Layer 2 of a small transformer language model trained on English Wikipedia (10 layers, counted from 0, width 128).
A neuron adds its activation times its output weights to the MLP's output. To switch it off is to set its activation to zero at one token and run the rest of the model.
A neuron's activation on a vector x is SiLU(gate . x) times (in . x), where the dot is the dot product.

Input weights of the MLP neurons that the questions are about. A number n stands for (n - 500) times 0.0011.
n19 gate: 616,496,335,358,430,431,570,438,393,540,603,535,639,549,602,445,526,491,504,480,643,667,361,590,420,437,255,388,635,473,305,611,528,669,555,540,588,372,337,552,98,884,284,575,407,381,670,492,323,335,258,508,586,520,457,590,620,306,659,541,639,487,762,339,240,551,613,698,346,425,422,257,660,508,564,603,338,725,358,546,323,325,433,601,504,665,719,411,722,613,646,557,524,463,559,548,790,492,541,491,482,617,426,952,378,575,443,517,354,655,642,392,540,476,492,314,221,691,460,496,536,264,424,561,425,595,525,391
n51 gate: 471,547,718,270,382,620,500,603,424,504,517,408,576,236,457,530,470,466,444,339,374,469,575,702,776,314,443,445,409,336,400,480,427,372,427,415,399,619,395,465,619,421,476,461,646,451,624,544,507,574,337,467,471,622,473,638,523,590,664,602,337,572,621,648,339,365,524,497,402,537,411,397,378,423,664,587,450,674,412,482,275,510,692,666,731,438,667,448,547,507,517,546,372,237,556,206,408,528,464,308,463,585,739,641,590,562,339,432,699,542,354,419,385,532,546,536,617,452,419,548,472,602,698,314,365,395,663,753
n98 gate: 481,569,327,677,652,452,423,558,507,481,311,587,496,751,616,480,423,344,489,470,336,422,435,504,288,416,416,659,454,380,667,378,768,651,504,459,526,366,289,409,492,408,371,446,602,293,583,644,669,587,655,571,695,668,630,636,304,631,582,567,453,309,317,387,311,559,606,496,516,280,704,557,528,645,524,690,492,373,457,726,646,329,539,430,523,419,330,829,596,414,414,673,519,423,522,451,571,651,549,604,500,531,420,719,485,415,630,770,810,504,286,425,441,399,459,523,473,566,422,457,370,601,305,603,660,277,326,520
n101 gate: 687,221,500,416,399,509,592,645,447,587,675,548,318,240,372,444,202,403,706,627,367,504,428,484,500,431,150,564,389,440,441,496,591,403,374,504,360,480,431,558,468,534,496,677,571,427,680,278,337,413,471,452,377,516,508,698,585,288,656,651,530,455,453,624,412,350,572,437,615,496,371,191,460,664,308,551,492,520,434,350,647,704,787,486,285,713,355,548,661,470,409,749,734,454,508,623,344,504,527,596,762,638,231,832,488,545,424,482,341,758,547,517,500,586,620,393,624,552,393,565,250,430,395,46,569,462,718,572
n181 gate: 483,589,446,647,516,389,477,396,731,303,536,520,465,585,465,746,478,603,530,533,589,523,524,474,553,634,432,517,545,523,493,462,473,543,526,880,470,487,440,433,460,551,490,397,541,384,541,352,491,500,534,405,391,527,364,507,506,503,517,265,560,493,399,430,395,546,546,379,818,370,471,551,608,418,419,465,429,639,703,302,574,555,423,555,566,417,169,461,531,570,356,423,720,510,632,563,662,500,596,463,515,427,617,843,523,441,708,576,481,749,444,473,444,657,725,517,761,493,630,346,646,377,518,336,399,387,546,478
n217 gate: 598,418,511,414,522,529,374,285,560,344,662,485,285,492,453,151,241,520,515,523,496,568,551,470,716,514,586,508,346,633,407,613,597,410,440,320,432,515,518,585,537,504,725,618,627,421,593,438,450,538,346,416,688,477,596,813,600,445,602,847,721,488,417,534,568,718,541,489,410,260,615,226,710,525,581,421,716,725,544,714,628,363,645,374,249,634,520,658,594,337,310,508,396,477,312,549,452,419,539,572,531,544,448,574,620,485,597,451,423,663,440,305,617,325,466,492,639,474,390,576,394,679,354,317,278,433,476,479
n220 gate: 500,365,517,444,516,600,507,693,747,274,637,601,523,599,438,471,676,344,632,590,580,548,454,412,682,448,635,547,379,604,546,557,572,422,384,591,562,665,425,454,348,351,415,347,693,514,567,580,428,573,511,752,400,541,661,400,571,736,562,614,569,406,89,361,481,377,409,437,663,635,470,525,477,365,379,439,774,571,401,619,391,564,569,370,656,389,339,577,489,471,463,523,433,806,562,545,445,339,439,423,428,329,625,333,486,692,592,612,540,558,348,514,503,417,371,414,529,412,514,587,669,441,625,454,569,600,328,640
n253 gate: 513,379,281,596,693,396,630,532,392,609,480,492,150,467,709,640,522,725,524,488,626,440,508,212,407,466,421,588,582,382,401,492,304,512,360,427,722,418,384,463,226,372,333,388,496,540,635,391,489,471,659,368,285,480,535,711,315,350,781,413,641,320,761,528,373,620,449,469,288,687,638,361,535,853,599,370,467,720,811,715,594,355,312,478,361,483,529,427,770,597,632,589,369,500,472,694,619,586,429,477,547,627,457,668,584,608,471,469,453,536,698,484,580,431,585,487,344,615,581,428,428,435,487,368,222,425,667,191
n19 in: 369,661,261,556,452,428,522,460,456,716,331,435,356,341,423,637,347,576,433,682,663,426,584,388,285,562,603,477,684,579,636,521,560,332,427,725,530,511,504,594,187,538,654,443,545,511,436,500,391,305,632,465,372,630,482,452,559,435,422,678,629,686,682,317,412,683,453,380,401,508,482,519,593,468,741,531,515,536,820,477,273,609,629,451,585,250,508,721,500,415,629,520,466,565,309,437,692,399,579,570,569,504,529,882,559,518,264,484,618,352,229,526,345,507,597,681,647,424,470,305,352,418,678,736,473,469,531,492
n51 in: 319,431,336,404,448,528,424,460,445,787,622,420,391,379,398,676,432,500,519,596,328,581,519,620,660,427,515,589,483,446,307,550,487,398,408,511,563,442,254,459,655,317,489,397,496,415,327,504,356,545,425,422,445,478,363,639,420,389,441,521,359,593,512,653,400,449,623,702,297,359,242,511,242,567,441,334,406,464,338,469,578,572,563,553,613,219,753,504,416,523,814,369,425,290,312,478,543,316,590,359,509,656,822,534,632,563,511,279,486,537,539,369,304,448,680,558,798,598,496,761,374,467,429,439,558,362,587,601
n98 in: 550,507,373,657,682,375,415,671,664,441,400,532,399,596,531,469,489,323,555,581,320,394,387,579,425,485,404,524,332,450,497,475,658,458,590,343,432,465,430,444,436,274,637,525,609,297,576,487,476,533,697,476,727,558,613,594,433,376,691,491,490,391,419,441,507,506,519,404,399,343,677,299,606,543,521,658,289,345,515,754,510,620,593,547,402,392,523,672,580,368,481,479,622,360,471,416,531,611,515,634,620,565,402,563,510,311,556,556,779,542,378,301,313,584,647,439,510,481,399,626,455,614,431,603,612,423,448,546
n101 in: 719,620,416,465,347,496,663,425,525,365,666,617,428,548,521,608,425,496,321,547,631,420,496,564,416,616,448,561,562,603,507,384,297,299,417,228,347,567,588,570,548,582,500,323,496,377,648,437,469,360,504,269,463,518,486,527,480,290,529,527,581,247,565,606,459,295,454,285,336,557,521,411,599,607,616,368,500,674,329,500,773,553,654,701,580,715,549,686,567,256,293,636,415,519,439,500,554,445,500,496,635,531,447,742,629,468,463,378,669,591,667,233,323,169,522,595,481,514,427,676,576,431,519,254,447,710,662,492
n181 in: 574,451,559,493,408,338,350,306,632,218,507,550,477,451,387,532,378,603,562,531,520,568,679,567,644,711,209,603,647,427,333,513,441,470,466,700,473,470,303,497,436,644,433,519,417,436,521,484,532,403,538,486,551,609,407,368,542,514,721,397,507,537,375,497,431,517,567,334,614,345,523,583,593,558,485,496,441,513,496,382,608,523,417,575,518,489,256,380,437,614,467,413,830,651,670,486,619,545,646,534,567,364,567,567,324,574,693,459,249,714,450,445,449,664,710,614,757,590,490,475,503,343,449,216,418,345,449,489
n217 in: 659,425,472,444,430,656,657,374,568,707,504,488,295,479,390,521,347,655,650,593,439,604,533,488,598,587,541,794,150,586,360,721,724,329,584,492,492,206,413,484,544,467,591,531,426,464,459,624,295,496,557,381,504,375,602,293,560,542,620,629,798,399,307,553,441,464,634,462,392,326,583,389,653,764,633,324,676,590,542,563,700,335,713,504,272,462,242,556,471,403,298,558,643,376,500,347,457,663,609,432,435,745,594,762,520,392,455,287,259,849,428,613,336,540,492,630,618,409,423,627,432,355,341,257,500,629,385,628
n220 in: 556,693,533,516,622,446,496,708,489,460,643,419,466,563,493,386,664,411,590,565,642,432,518,507,428,416,685,526,520,672,581,469,675,461,457,500,377,633,305,460,476,441,461,564,639,428,592,368,561,577,453,671,557,615,367,350,601,764,654,402,401,571,255,362,464,454,408,486,461,606,447,687,441,243,324,534,438,374,475,647,466,774,591,564,579,433,481,538,626,651,195,496,650,796,518,302,466,515,450,552,350,545,595,603,340,504,537,562,810,651,421,395,654,619,249,496,568,511,403,765,407,673,293,430,523,560,271,484
n253 in: 577,527,549,561,377,429,248,581,622,434,635,474,851,402,558,611,377,683,513,364,642,583,531,513,625,598,693,482,535,577,429,517,668,552,526,672,662,611,632,677,610,500,543,752,367,404,331,365,417,349,779,380,422,653,428,804,713,717,544,793,454,681,427,438,677,690,564,412,575,403,607,531,405,517,463,377,215,500,148,569,699,564,532,631,839,373,740,439,257,422,702,572,393,514,348,636,320,230,459,348,602,523,769,677,634,561,217,571,487,631,418,632,352,535,425,254,555,388,741,187,325,605,705,558,738,260,449,682

Output weights of the MLP neurons that the questions are about. A number n stands for (n - 500) times 0.00049.
n19: 598,350,640,448,567,522,390,273,512,661,634,590,590,685,354,491,567,524,402,515,663,457,541,378,514,449,473,720,283,611,751,195,666,532,562,83,472,458,437,423,742,500,491,624,316,672,355,641,675,453,574,591,556,568,648,414,672,467,582,448,373,352,402,673,338,484,171,578,558,504,668,411,661,517,263,320,445,527,457,527,785,675,491,500,395,542,361,555,420,470,331,647,29,373,463,536,335,650,480,417,877,414,650,121,468,509,679,464,469,403,532,682,529,389,422,591,544,367,719,520,516,539,138,298,448,327,436,368
n51: 310,542,404,587,471,353,471,444,292,470,536,424,464,544,511,607,380,475,586,487,373,449,710,548,620,512,378,730,534,445,385,523,264,441,457,603,668,489,366,605,471,258,481,355,427,504,369,457,422,604,371,687,461,397,488,639,245,422,460,567,245,615,604,572,390,432,475,640,323,234,456,522,418,806,417,390,562,490,254,346,508,489,475,655,585,382,664,552,563,602,496,449,259,472,373,528,315,138,489,403,202,555,522,500,424,492,608,425,636,483,500,159,368,605,449,629,566,466,362,711,489,500,663,601,306,554,496,641
n98: 405,417,524,359,449,620,694,493,543,409,684,393,453,355,353,521,439,712,431,761,619,497,558,524,629,397,653,508,353,635,331,640,483,326,380,504,607,644,651,631,531,566,454,470,489,607,352,351,412,653,349,422,497,192,496,454,456,493,625,530,581,691,661,459,710,487,398,519,426,738,567,382,350,360,492,243,481,629,379,556,325,493,767,548,560,531,728,431,587,461,599,467,432,480,391,582,297,418,556,329,497,437,413,478,419,574,640,315,256,580,557,534,698,416,526,514,707,436,543,418,493,375,570,425,400,476,520,690
n101: 473,845,424,442,406,639,449,428,482,676,342,596,610,534,399,371,549,354,332,668,377,524,500,504,316,467,559,715,457,478,559,582,369,647,280,594,437,726,504,643,339,516,334,140,488,515,394,615,661,359,485,611,496,537,452,361,386,452,500,475,437,511,408,574,504,548,345,591,447,627,461,519,339,382,807,414,756,345,660,557,286,526,576,370,758,333,603,697,538,345,632,232,410,490,358,640,407,459,349,483,518,317,675,679,464,620,619,411,556,259,479,273,511,368,528,469,586,535,413,328,569,508,676,802,480,448,287,521
n181: 458,467,636,496,649,544,617,349,556,391,497,604,439,403,418,611,445,405,515,795,718,433,333,524,680,431,225,624,600,352,391,680,671,339,493,468,365,435,507,507,534,621,666,356,540,420,604,361,648,486,517,372,527,616,570,376,563,577,323,745,578,521,475,534,444,308,681,532,689,357,693,434,735,403,539,624,324,557,450,370,398,406,578,631,330,446,298,424,535,646,607,482,439,561,671,520,615,600,767,386,533,407,663,634,438,571,539,653,533,423,435,381,369,643,613,486,645,677,402,388,500,489,410,623,525,490,440,422
n217: 463,619,714,504,379,269,472,646,570,511,376,473,546,474,551,413,449,425,415,487,554,328,536,335,326,439,612,537,664,369,590,435,333,664,392,694,655,668,500,425,500,504,541,428,473,423,637,454,642,326,607,695,535,520,547,556,350,432,572,402,292,482,686,417,339,461,525,439,504,532,353,529,441,229,297,544,497,336,538,591,347,589,492,227,807,537,586,618,518,556,698,450,389,562,536,688,635,252,542,573,511,212,414,681,528,737,459,535,817,334,633,370,464,399,562,390,444,294,626,320,507,382,775,710,591,496,584,467
n220: 407,411,400,496,508,362,476,329,371,486,418,520,466,447,711,595,525,669,376,360,326,523,552,320,248,769,415,563,524,194,497,507,395,476,556,445,484,458,527,591,542,703,670,574,386,521,407,534,424,421,528,293,717,306,659,457,452,438,410,558,431,568,808,587,549,562,504,704,443,229,339,315,436,710,648,479,450,503,467,386,572,428,345,466,394,500,472,415,429,427,598,421,515,337,377,628,426,718,385,457,486,405,534,538,406,507,514,310,295,324,668,559,369,433,602,482,520,591,733,255,605,339,436,670,310,507,639,456
n253: 632,425,310,599,490,434,276,560,460,483,480,583,569,206,675,369,271,772,687,384,548,276,612,324,609,329,577,542,519,350,368,435,567,420,438,713,584,646,522,745,546,420,513,486,282,508,496,438,261,716,757,359,528,767,850,740,630,561,599,648,721,546,436,339,545,700,424,613,478,421,688,500,419,867,420,354,504,504,444,739,429,614,505,437,654,138,663,508,466,289,545,576,356,518,296,751,562,529,432,389,634,491,449,766,599,470,338,676,425,562,620,479,659,407,386,257,532,315,807,525,552,530,619,428,392,422,540,613

Each question names a token from some text and the token that comes next. It shows the vector x that enters the MLP there. A number n stands for (n - 500) times 0.0072.

Then comes g, the gradient of the next token's log-probability with respect to the MLP's output, scaled to length 1. A neuron's effect is roughly proportional to its activation times (output weights . g). A number n stands for (n - 500) times 0.00081.

" the", then " Ye"
x: 540,726,444,459,490,517,449,632,549,526,466,423,377,595,541,434,485,342,524,902,537,563,474,595,386,561,560,371,259,604,618,341,701,617,306,502,423,654,328,602,586,689,579,488,466,402,656,586,361,382,497,351,593,616,515,408,542,490,475,540,423,457,636,593,565,446,450,522,531,454,415,400,601,463,482,457,462,539,438,432,514,542,519,748,589,541,558,403,619,649,576,676,487,368,397,491,436,538,412,607,387,317,474,536,700,549,526,574,416,403,478,690,463,878,518,509,311,436,626,682,706,507,532,722,394,437,354,244
g: 448,427,407,437,361,764,525,480,574,381,360,466,489,468,553,483,501,455,553,416,444,625,565,497,495,576,653,648,599,465,471,397,414,328,334,268,471,398,349,809,427,466,543,522,337,626,430,389,613,491,488,517,402,556,537,550,488,653,595,405,534,508,533,497,512,586,409,531,425,657,482,592,488,376,577,504,508,514,662,582,740,626,508,691,389,366,339,508,188,509,443,232,560,436,515,481,221,504,511,449,493,347,539,487,436,461,463,375,324,684,517,745,436,496,549,727,572,480,455,356,554,651,457,371,580,494,422,625
Which neuron, switched off, lowers the next token's probability most? n19

" of", then " Never"
x: 540,688,525,430,439,504,503,542,505,522,437,418,316,647,457,464,482,335,488,728,574,630,524,614,331,546,515,507,167,753,627,314,810,452,350,511,366,612,395,608,484,606,671,413,541,407,759,568,491,415,433,305,563,587,542,510,507,461,535,553,611,428,511,585,520,438,371,488,445,489,377,520,584,492,474,525,476,562,484,490,469,450,358,679,621,501,539,504,731,393,580,519,356,505,478,464,391,531,318,530,300,480,394,629,717,598,554,466,426,479,649,770,369,836,482,541,341,519,624,616,679,581,547,718,425,437,345,393
g: 463,515,551,455,403,438,673,441,637,599,367,431,375,508,513,479,363,411,416,426,308,459,556,325,592,518,650,638,597,568,506,386,449,643,638,491,598,582,647,686,469,457,288,681,639,529,365,568,355,392,584,480,477,687,561,303,583,601,459,511,313,499,452,500,609,537,478,396,527,655,490,624,432,424,191,429,438,685,368,724,480,583,593,712,563,585,532,235,391,641,501,482,490,515,419,340,355,462,625,508,595,402,428,376,504,372,449,447,413,531,409,663,503,418,357,463,606,437,611,465,430,441,438,784,390,419,475,472
Which neuron, switched off, lowers the next token's probability most? n19

":", then " 8"
x: 357,547,492,531,472,581,500,634,598,531,458,461,368,560,449,584,483,307,574,655,606,556,434,642,282,560,522,479,288,625,488,348,721,574,333,542,514,605,320,649,419,731,583,457,534,514,497,510,502,403,439,381,534,692,430,362,515,379,488,555,372,463,652,593,483,419,367,460,469,507,431,563,560,467,495,413,483,539,506,478,598,500,641,852,667,454,502,405,642,301,494,478,415,358,413,524,437,669,339,712,277,430,423,571,565,575,628,437,423,499,501,837,326,743,547,504,210,534,633,663,635,470,464,715,362,385,304,365
g: 363,547,567,572,507,496,537,532,499,511,677,640,632,569,408,562,563,249,480,480,467,358,581,381,576,540,339,558,305,544,470,456,530,510,470,345,441,278,393,458,525,503,532,603,479,303,407,575,531,376,400,700,375,489,346,556,674,475,483,387,744,588,533,589,230,434,369,551,624,589,644,585,569,596,405,530,611,342,472,317,547,633,466,464,572,356,622,396,726,381,609,262,465,673,528,566,504,370,301,596,385,316,394,448,403,577,560,563,348,336,502,511,502,465,547,443,543,481,435,321,475,496,429,450,475,413,664,732
Which neuron, switched off, lowers the next token's probability most? n19

" develop", then " a"
x: 437,667,731,489,542,663,514,578,616,452,618,296,315,375,374,461,279,345,676,582,556,540,514,532,260,598,558,628,328,732,632,360,682,600,349,494,535,532,393,612,397,646,575,371,587,426,726,622,444,463,563,371,608,544,658,364,649,610,538,527,644,339,619,670,549,390,404,510,528,354,428,347,511,482,384,487,410,610,366,511,515,527,539,560,508,628,536,371,705,534,587,468,455,460,380,542,414,258,440,498,416,348,438,711,555,457,648,474,424,507,454,533,363,648,425,568,364,608,644,674,604,512,586,650,455,314,308,321
g: 594,429,973,723,418,462,674,651,605,626,561,505,443,616,555,486,577,425,618,380,551,329,576,576,508,588,489,297,488,441,554,216,553,753,356,668,453,528,408,374,537,522,234,525,471,366,494,335,518,468,475,490,551,475,532,560,538,322,470,377,491,619,599,781,443,514,485,705,332,345,510,609,485,554,398,467,410,491,550,560,574,594,476,504,578,454,670,558,489,579,414,500,316,519,379,614,604,345,532,432,420,568,513,375,634,626,451,481,439,419,448,446,442,602,430,551,531,538,420,451,471,493,540,596,486,354,452,652
Which neuron, switched off, lowers the next token's probability most? n217

" V", then "az"
x: 321,571,741,517,501,559,339,550,520,462,665,438,353,578,512,413,554,325,644,589,628,544,483,659,326,722,595,584,229,608,610,205,782,565,376,411,548,542,294,572,726,504,745,404,480,493,520,608,530,323,519,466,562,556,647,450,524,576,444,647,460,344,529,576,690,440,375,539,603,317,531,520,640,512,257,487,461,542,408,454,741,484,267,571,541,627,442,389,479,555,549,629,457,498,496,517,284,517,415,620,505,487,525,461,585,567,518,487,450,538,545,644,393,530,553,431,465,383,654,523,682,509,280,602,281,401,465,416
g: 494,481,361,572,293,393,472,399,403,700,523,477,580,408,360,633,596,682,464,427,421,423,557,638,572,385,587,498,624,472,501,417,452,486,576,458,764,451,332,344,635,534,521,595,346,514,481,406,564,474,572,572,460,415,316,535,308,747,490,443,551,286,536,637,523,513,460,516,581,508,689,311,386,499,285,467,484,382,313,500,338,667,363,443,394,490,459,641,384,366,478,601,534,455,388,565,624,648,645,570,540,625,714,383,464,450,514,398,526,599,498,647,512,564,432,375,540,176,446,310,375,359,537,538,492,451,557,613
Which neuron, switched off, lowers the next token's probability most? n19

"iva", then "ti"
x: 599,730,575,452,588,615,545,597,525,491,525,396,306,615,504,524,373,412,641,551,539,576,603,633,392,581,555,729,135,601,615,388,672,597,260,352,260,587,676,602,534,465,512,549,576,397,592,577,465,450,390,441,450,583,484,331,501,499,618,653,455,365,721,697,421,413,385,570,523,274,477,512,614,511,331,622,405,561,343,520,586,334,446,548,574,559,400,428,638,572,558,600,471,530,440,635,441,425,474,410,417,261,479,539,471,494,689,399,409,541,615,610,259,518,590,370,570,548,615,596,663,603,394,654,410,327,385,283
g: 639,583,342,623,463,628,521,543,517,558,426,467,667,592,409,400,420,567,567,297,292,599,509,513,454,546,382,601,511,493,427,487,515,661,651,407,509,495,534,532,605,356,324,562,422,418,444,376,619,491,327,454,458,461,546,651,521,362,310,492,406,272,667,655,619,483,395,587,436,384,549,547,602,586,458,294,346,762,626,344,425,515,345,488,590,584,425,618,509,425,419,633,670,578,523,482,415,543,800,291,399,380,534,534,514,451,416,480,478,500,330,609,613,547,685,568,466,608,505,487,603,534,547,304,285,429,419,724
Which neuron, switched off, raises the next token's probability most? n217

"ex", then ":"
x: 539,586,478,379,651,714,441,557,658,400,768,371,317,657,335,314,536,255,673,577,613,502,389,539,514,587,498,604,430,627,671,406,674,699,392,450,535,735,477,683,571,597,644,434,383,258,588,567,444,277,418,374,525,455,689,450,549,441,638,451,483,503,584,598,598,396,448,505,561,469,517,534,641,625,576,659,453,626,459,482,568,512,463,713,610,598,415,464,552,511,625,627,299,415,510,582,331,363,531,529,522,564,544,632,556,598,522,359,604,399,555,537,507,583,526,543,582,646,526,512,618,550,507,637,237,289,451,360
g: 453,465,405,553,625,407,312,565,621,485,464,645,521,543,446,725,564,353,459,530,736,371,413,648,276,556,555,439,506,538,414,311,513,183,474,454,411,424,538,684,663,610,347,545,421,493,304,451,440,415,291,499,550,512,565,350,467,458,480,503,458,638,466,538,712,577,707,527,444,487,512,698,554,642,405,308,539,543,620,524,251,449,496,547,502,471,311,689,669,208,440,584,417,385,452,543,587,544,352,608,425,588,512,393,381,557,645,465,531,580,426,530,493,373,500,537,530,502,592,381,494,574,418,301,536,548,406,559
Which neuron, switched off, lowers the next token's probability most? n217

"-", then "World"
x: 468,516,426,424,555,586,476,550,414,510,496,272,284,633,425,565,452,359,556,748,419,509,485,620,286,696,408,602,213,689,630,377,718,691,338,420,469,582,283,603,504,520,648,423,503,408,554,596,444,477,465,254,464,576,504,430,681,372,576,657,405,347,504,664,650,495,479,460,527,409,398,507,512,502,457,490,478,572,457,470,511,298,421,660,576,495,513,358,607,522,576,493,438,544,230,487,280,525,431,699,388,392,490,790,572,670,565,427,462,376,563,751,486,592,481,434,426,567,634,547,609,496,360,624,342,429,293,392
g: 559,468,443,448,268,749,510,292,494,477,516,319,335,561,458,420,606,459,428,591,426,493,468,326,599,510,752,503,475,383,355,577,522,404,538,457,452,568,479,728,664,507,561,531,673,752,468,588,601,465,460,540,380,615,473,523,326,464,553,442,698,494,531,562,617,504,542,439,255,645,567,473,654,645,463,246,430,532,590,472,529,538,806,645,551,488,403,384,451,438,401,506,507,474,640,540,375,709,453,333,426,380,378,403,572,445,502,688,575,350,420,579,641,493,452,551,520,596,467,377,523,513,543,657,489,424,255,497
Which neuron, switched off, lowers the next token's probability most? n98

" of", then " other"
x: 510,681,496,446,448,528,450,562,503,509,426,407,294,627,460,493,466,314,528,744,618,608,490,621,331,567,501,481,197,742,633,319,793,425,352,533,375,622,395,610,499,607,702,385,550,424,745,549,468,443,434,304,542,581,580,485,499,445,527,577,616,414,509,599,569,413,380,475,456,509,372,486,592,510,462,511,483,577,508,506,516,434,377,652,636,517,468,502,711,404,576,529,380,501,483,495,340,515,327,519,285,456,406,700,716,602,532,489,411,471,627,772,362,819,521,544,378,518,652,607,679,572,549,672,424,427,325,389
g: 556,611,648,506,561,491,657,405,467,696,563,480,498,380,357,424,378,659,580,448,460,465,569,576,633,499,487,640,389,617,289,444,645,730,550,449,571,559,407,392,558,387,593,734,513,483,370,596,364,546,478,522,450,517,306,544,393,539,688,598,471,659,555,351,372,499,490,581,478,310,548,491,501,546,567,275,520,409,523,328,608,517,548,481,445,566,395,393,469,616,400,458,743,328,809,494,489,484,508,486,475,592,493,611,435,561,412,520,592,595,332,477,670,599,436,346,362,758,399,417,599,555,231,530,611,339,607,463
Which neuron, switched off, raises the next token's probability most? n217

"e", then " of"
x: 517,658,566,347,622,684,431,597,572,410,498,452,377,526,361,429,593,376,621,652,578,695,539,555,341,579,545,559,162,721,565,356,721,603,364,441,412,539,451,618,491,584,493,509,589,392,664,549,317,322,543,347,502,632,645,362,523,395,491,561,498,471,592,632,663,357,431,475,459,427,482,413,572,656,447,479,543,656,484,521,550,384,566,647,663,455,459,540,582,349,532,403,268,459,341,497,357,575,331,615,371,482,346,684,558,652,575,425,449,529,646,500,423,509,582,620,485,698,677,633,605,527,372,587,408,345,594,226
g: 351,418,517,369,559,348,504,587,535,409,581,499,553,518,600,275,428,397,503,492,587,456,700,574,892,519,566,481,559,533,520,489,519,615,600,486,584,565,607,371,655,206,527,471,745,464,462,452,501,397,404,537,497,533,395,221,525,537,542,593,310,438,585,451,592,544,602,458,547,472,463,554,570,517,475,440,681,535,457,442,599,452,521,603,757,516,374,144,362,340,300,473,525,608,560,472,471,394,370,458,522,496,480,235,345,542,562,441,600,529,459,485,522,256,573,360,611,352,638,563,536,487,439,480,488,468,418,490
Which neuron, switched off, lowers the next token's probability most? n217

"R", then " lo"
x: 423,616,581,550,382,528,458,637,517,379,586,446,318,646,445,334,653,248,527,666,605,736,541,744,329,810,555,472,341,470,576,306,685,517,356,269,485,651,513,599,565,568,483,454,476,423,554,541,502,430,552,405,637,464,718,456,530,575,508,480,582,321,549,564,635,424,433,488,480,371,450,517,519,583,304,485,454,592,350,464,706,588,416,616,505,522,446,345,533,445,452,429,404,559,435,457,305,501,339,660,377,390,476,320,569,547,576,329,406,579,574,536,396,541,395,425,415,477,624,691,513,604,310,655,244,290,429,360
g: 328,565,553,564,500,487,380,533,678,502,478,692,594,436,561,550,496,573,602,483,674,398,571,605,324,484,178,547,365,794,610,479,474,513,432,561,539,555,517,351,375,688,417,531,459,649,626,571,470,386,455,592,558,627,584,261,300,730,426,515,386,498,520,513,573,515,385,478,542,463,484,437,437,239,515,460,651,515,502,460,404,431,675,381,590,650,534,584,587,570,605,582,568,497,462,591,478,293,517,438,327,383,482,563,719,387,528,547,410,509,488,564,482,706,400,513,396,626,539,583,575,477,676,734,530,480,235,454
Which neuron, switched off, raises the next token's probability most? n220

" post", then "ed"
x: 507,632,658,423,564,498,487,547,505,447,673,375,296,612,344,597,520,328,723,587,552,566,580,483,295,606,343,506,544,697,641,397,740,742,363,562,410,625,403,471,475,606,577,292,591,361,623,411,450,453,379,246,720,619,413,396,590,407,498,626,538,439,520,594,628,427,460,578,548,349,433,591,553,505,564,478,382,555,335,392,546,435,402,654,707,483,431,342,690,466,531,682,528,645,361,530,342,508,454,488,416,571,518,747,576,545,630,405,263,419,370,541,450,596,492,400,627,485,621,634,660,496,528,659,448,430,335,444
g: 343,451,430,615,620,393,618,340,686,380,354,584,534,492,528,461,203,506,442,467,451,390,643,595,601,644,468,531,602,586,584,268,654,509,594,412,630,500,616,548,446,556,475,490,511,488,567,514,391,272,646,410,698,496,675,537,469,439,550,438,424,505,340,497,433,452,691,531,425,604,493,615,483,520,422,430,464,475,264,603,491,551,660,627,506,510,376,362,679,587,600,544,524,618,582,428,460,310,435,514,808,531,355,361,291,666,408,423,508,306,439,296,398,409,516,517,417,626,566,395,610,580,479,667,655,425,466,508
Which neuron, switched off, lowers the next token's probability most? n181

"ard", then "ment"
x: 438,670,631,439,674,746,698,530,493,370,435,297,404,540,585,466,380,258,594,697,519,603,503,628,451,633,514,541,280,594,655,410,758,674,459,366,374,679,499,629,520,524,462,446,660,428,680,597,325,318,446,265,686,524,627,425,624,505,442,578,587,360,512,651,485,459,447,604,531,349,395,557,609,529,401,495,448,577,497,327,584,465,384,622,559,573,526,411,654,416,497,548,363,688,420,576,483,449,382,518,543,445,517,674,607,559,603,397,434,606,612,558,376,608,576,482,429,598,643,708,633,641,349,642,441,375,479,366
g: 701,537,298,437,586,705,512,548,576,415,522,612,548,538,599,720,350,393,279,430,521,647,477,633,430,274,578,428,521,231,511,589,395,643,546,467,403,675,484,378,589,581,316,554,494,358,593,545,469,541,397,547,286,526,431,615,688,610,624,454,506,406,416,505,565,717,596,430,488,392,575,362,305,487,603,449,389,389,390,535,565,436,342,412,595,434,588,593,440,605,364,394,440,497,464,481,472,495,449,435,556,628,452,409,660,362,371,635,324,499,505,767,537,532,615,762,709,449,497,509,568,495,385,535,498,440,559,523
Which neuron, switched off, raises the next token's probability most? n217

",", then " V"
x: 387,692,463,431,478,585,472,498,499,506,464,400,401,508,461,533,479,226,627,731,682,571,460,656,300,643,546,494,48,631,554,354,744,692,303,451,441,614,383,604,508,510,635,473,524,552,590,523,529,460,375,311,551,662,493,207,621,528,513,492,604,461,501,596,619,435,246,531,426,410,359,444,507,509,395,476,475,540,415,448,463,480,479,737,635,524,524,499,551,345,487,539,403,483,466,474,373,513,360,717,446,399,405,602,628,574,573,516,512,491,539,741,460,662,552,489,389,544,660,642,649,568,503,602,329,346,250,368
g: 396,441,354,434,461,354,548,327,489,607,520,542,489,557,442,597,561,427,437,545,420,577,425,390,618,590,494,683,305,527,399,567,474,469,551,387,463,528,436,508,580,559,437,622,647,347,315,515,432,490,409,472,496,539,512,443,322,666,571,288,377,526,323,497,462,494,550,614,471,558,411,653,678,666,571,431,472,606,580,371,698,368,502,439,409,568,315,538,453,413,358,564,596,310,492,464,557,350,391,719,607,521,460,476,533,490,385,314,490,532,515,459,592,612,523,648,473,633,594,438,614,393,34,326,537,582,310,276
Which neuron, switched off, lowers the next token's probability most? n220

" and", then " civilian"
x: 461,712,493,366,443,598,397,542,476,527,498,424,351,506,484,440,455,367,572,857,608,561,538,668,310,622,465,479,136,766,504,352,676,646,246,432,383,604,286,603,410,502,608,417,524,471,627,564,427,457,538,362,565,621,377,378,523,521,464,544,647,545,681,626,575,422,410,519,323,417,485,605,502,512,466,506,459,555,443,405,450,428,466,699,617,530,415,540,647,459,429,578,378,411,470,426,352,495,427,653,338,443,488,635,562,598,576,460,524,385,726,702,499,725,504,560,492,589,627,618,599,551,495,613,416,297,235,364
g: 558,493,342,562,447,547,375,711,366,286,392,706,400,405,432,476,583,488,630,422,467,433,373,627,441,271,525,465,745,460,517,556,440,474,499,470,468,327,525,474,543,566,486,605,596,582,538,590,431,399,429,504,621,535,536,512,458,311,534,510,534,485,497,594,361,479,528,334,570,571,735,576,380,511,336,435,431,467,580,223,544,354,697,558,438,646,485,440,391,672,488,463,486,428,675,627,634,309,653,376,524,557,410,794,544,649,544,736,506,455,360,335,435,566,602,445,496,477,559,620,576,446,518,642,280,533,701,537
Which neuron, switched off, raises the next token's probability most? n19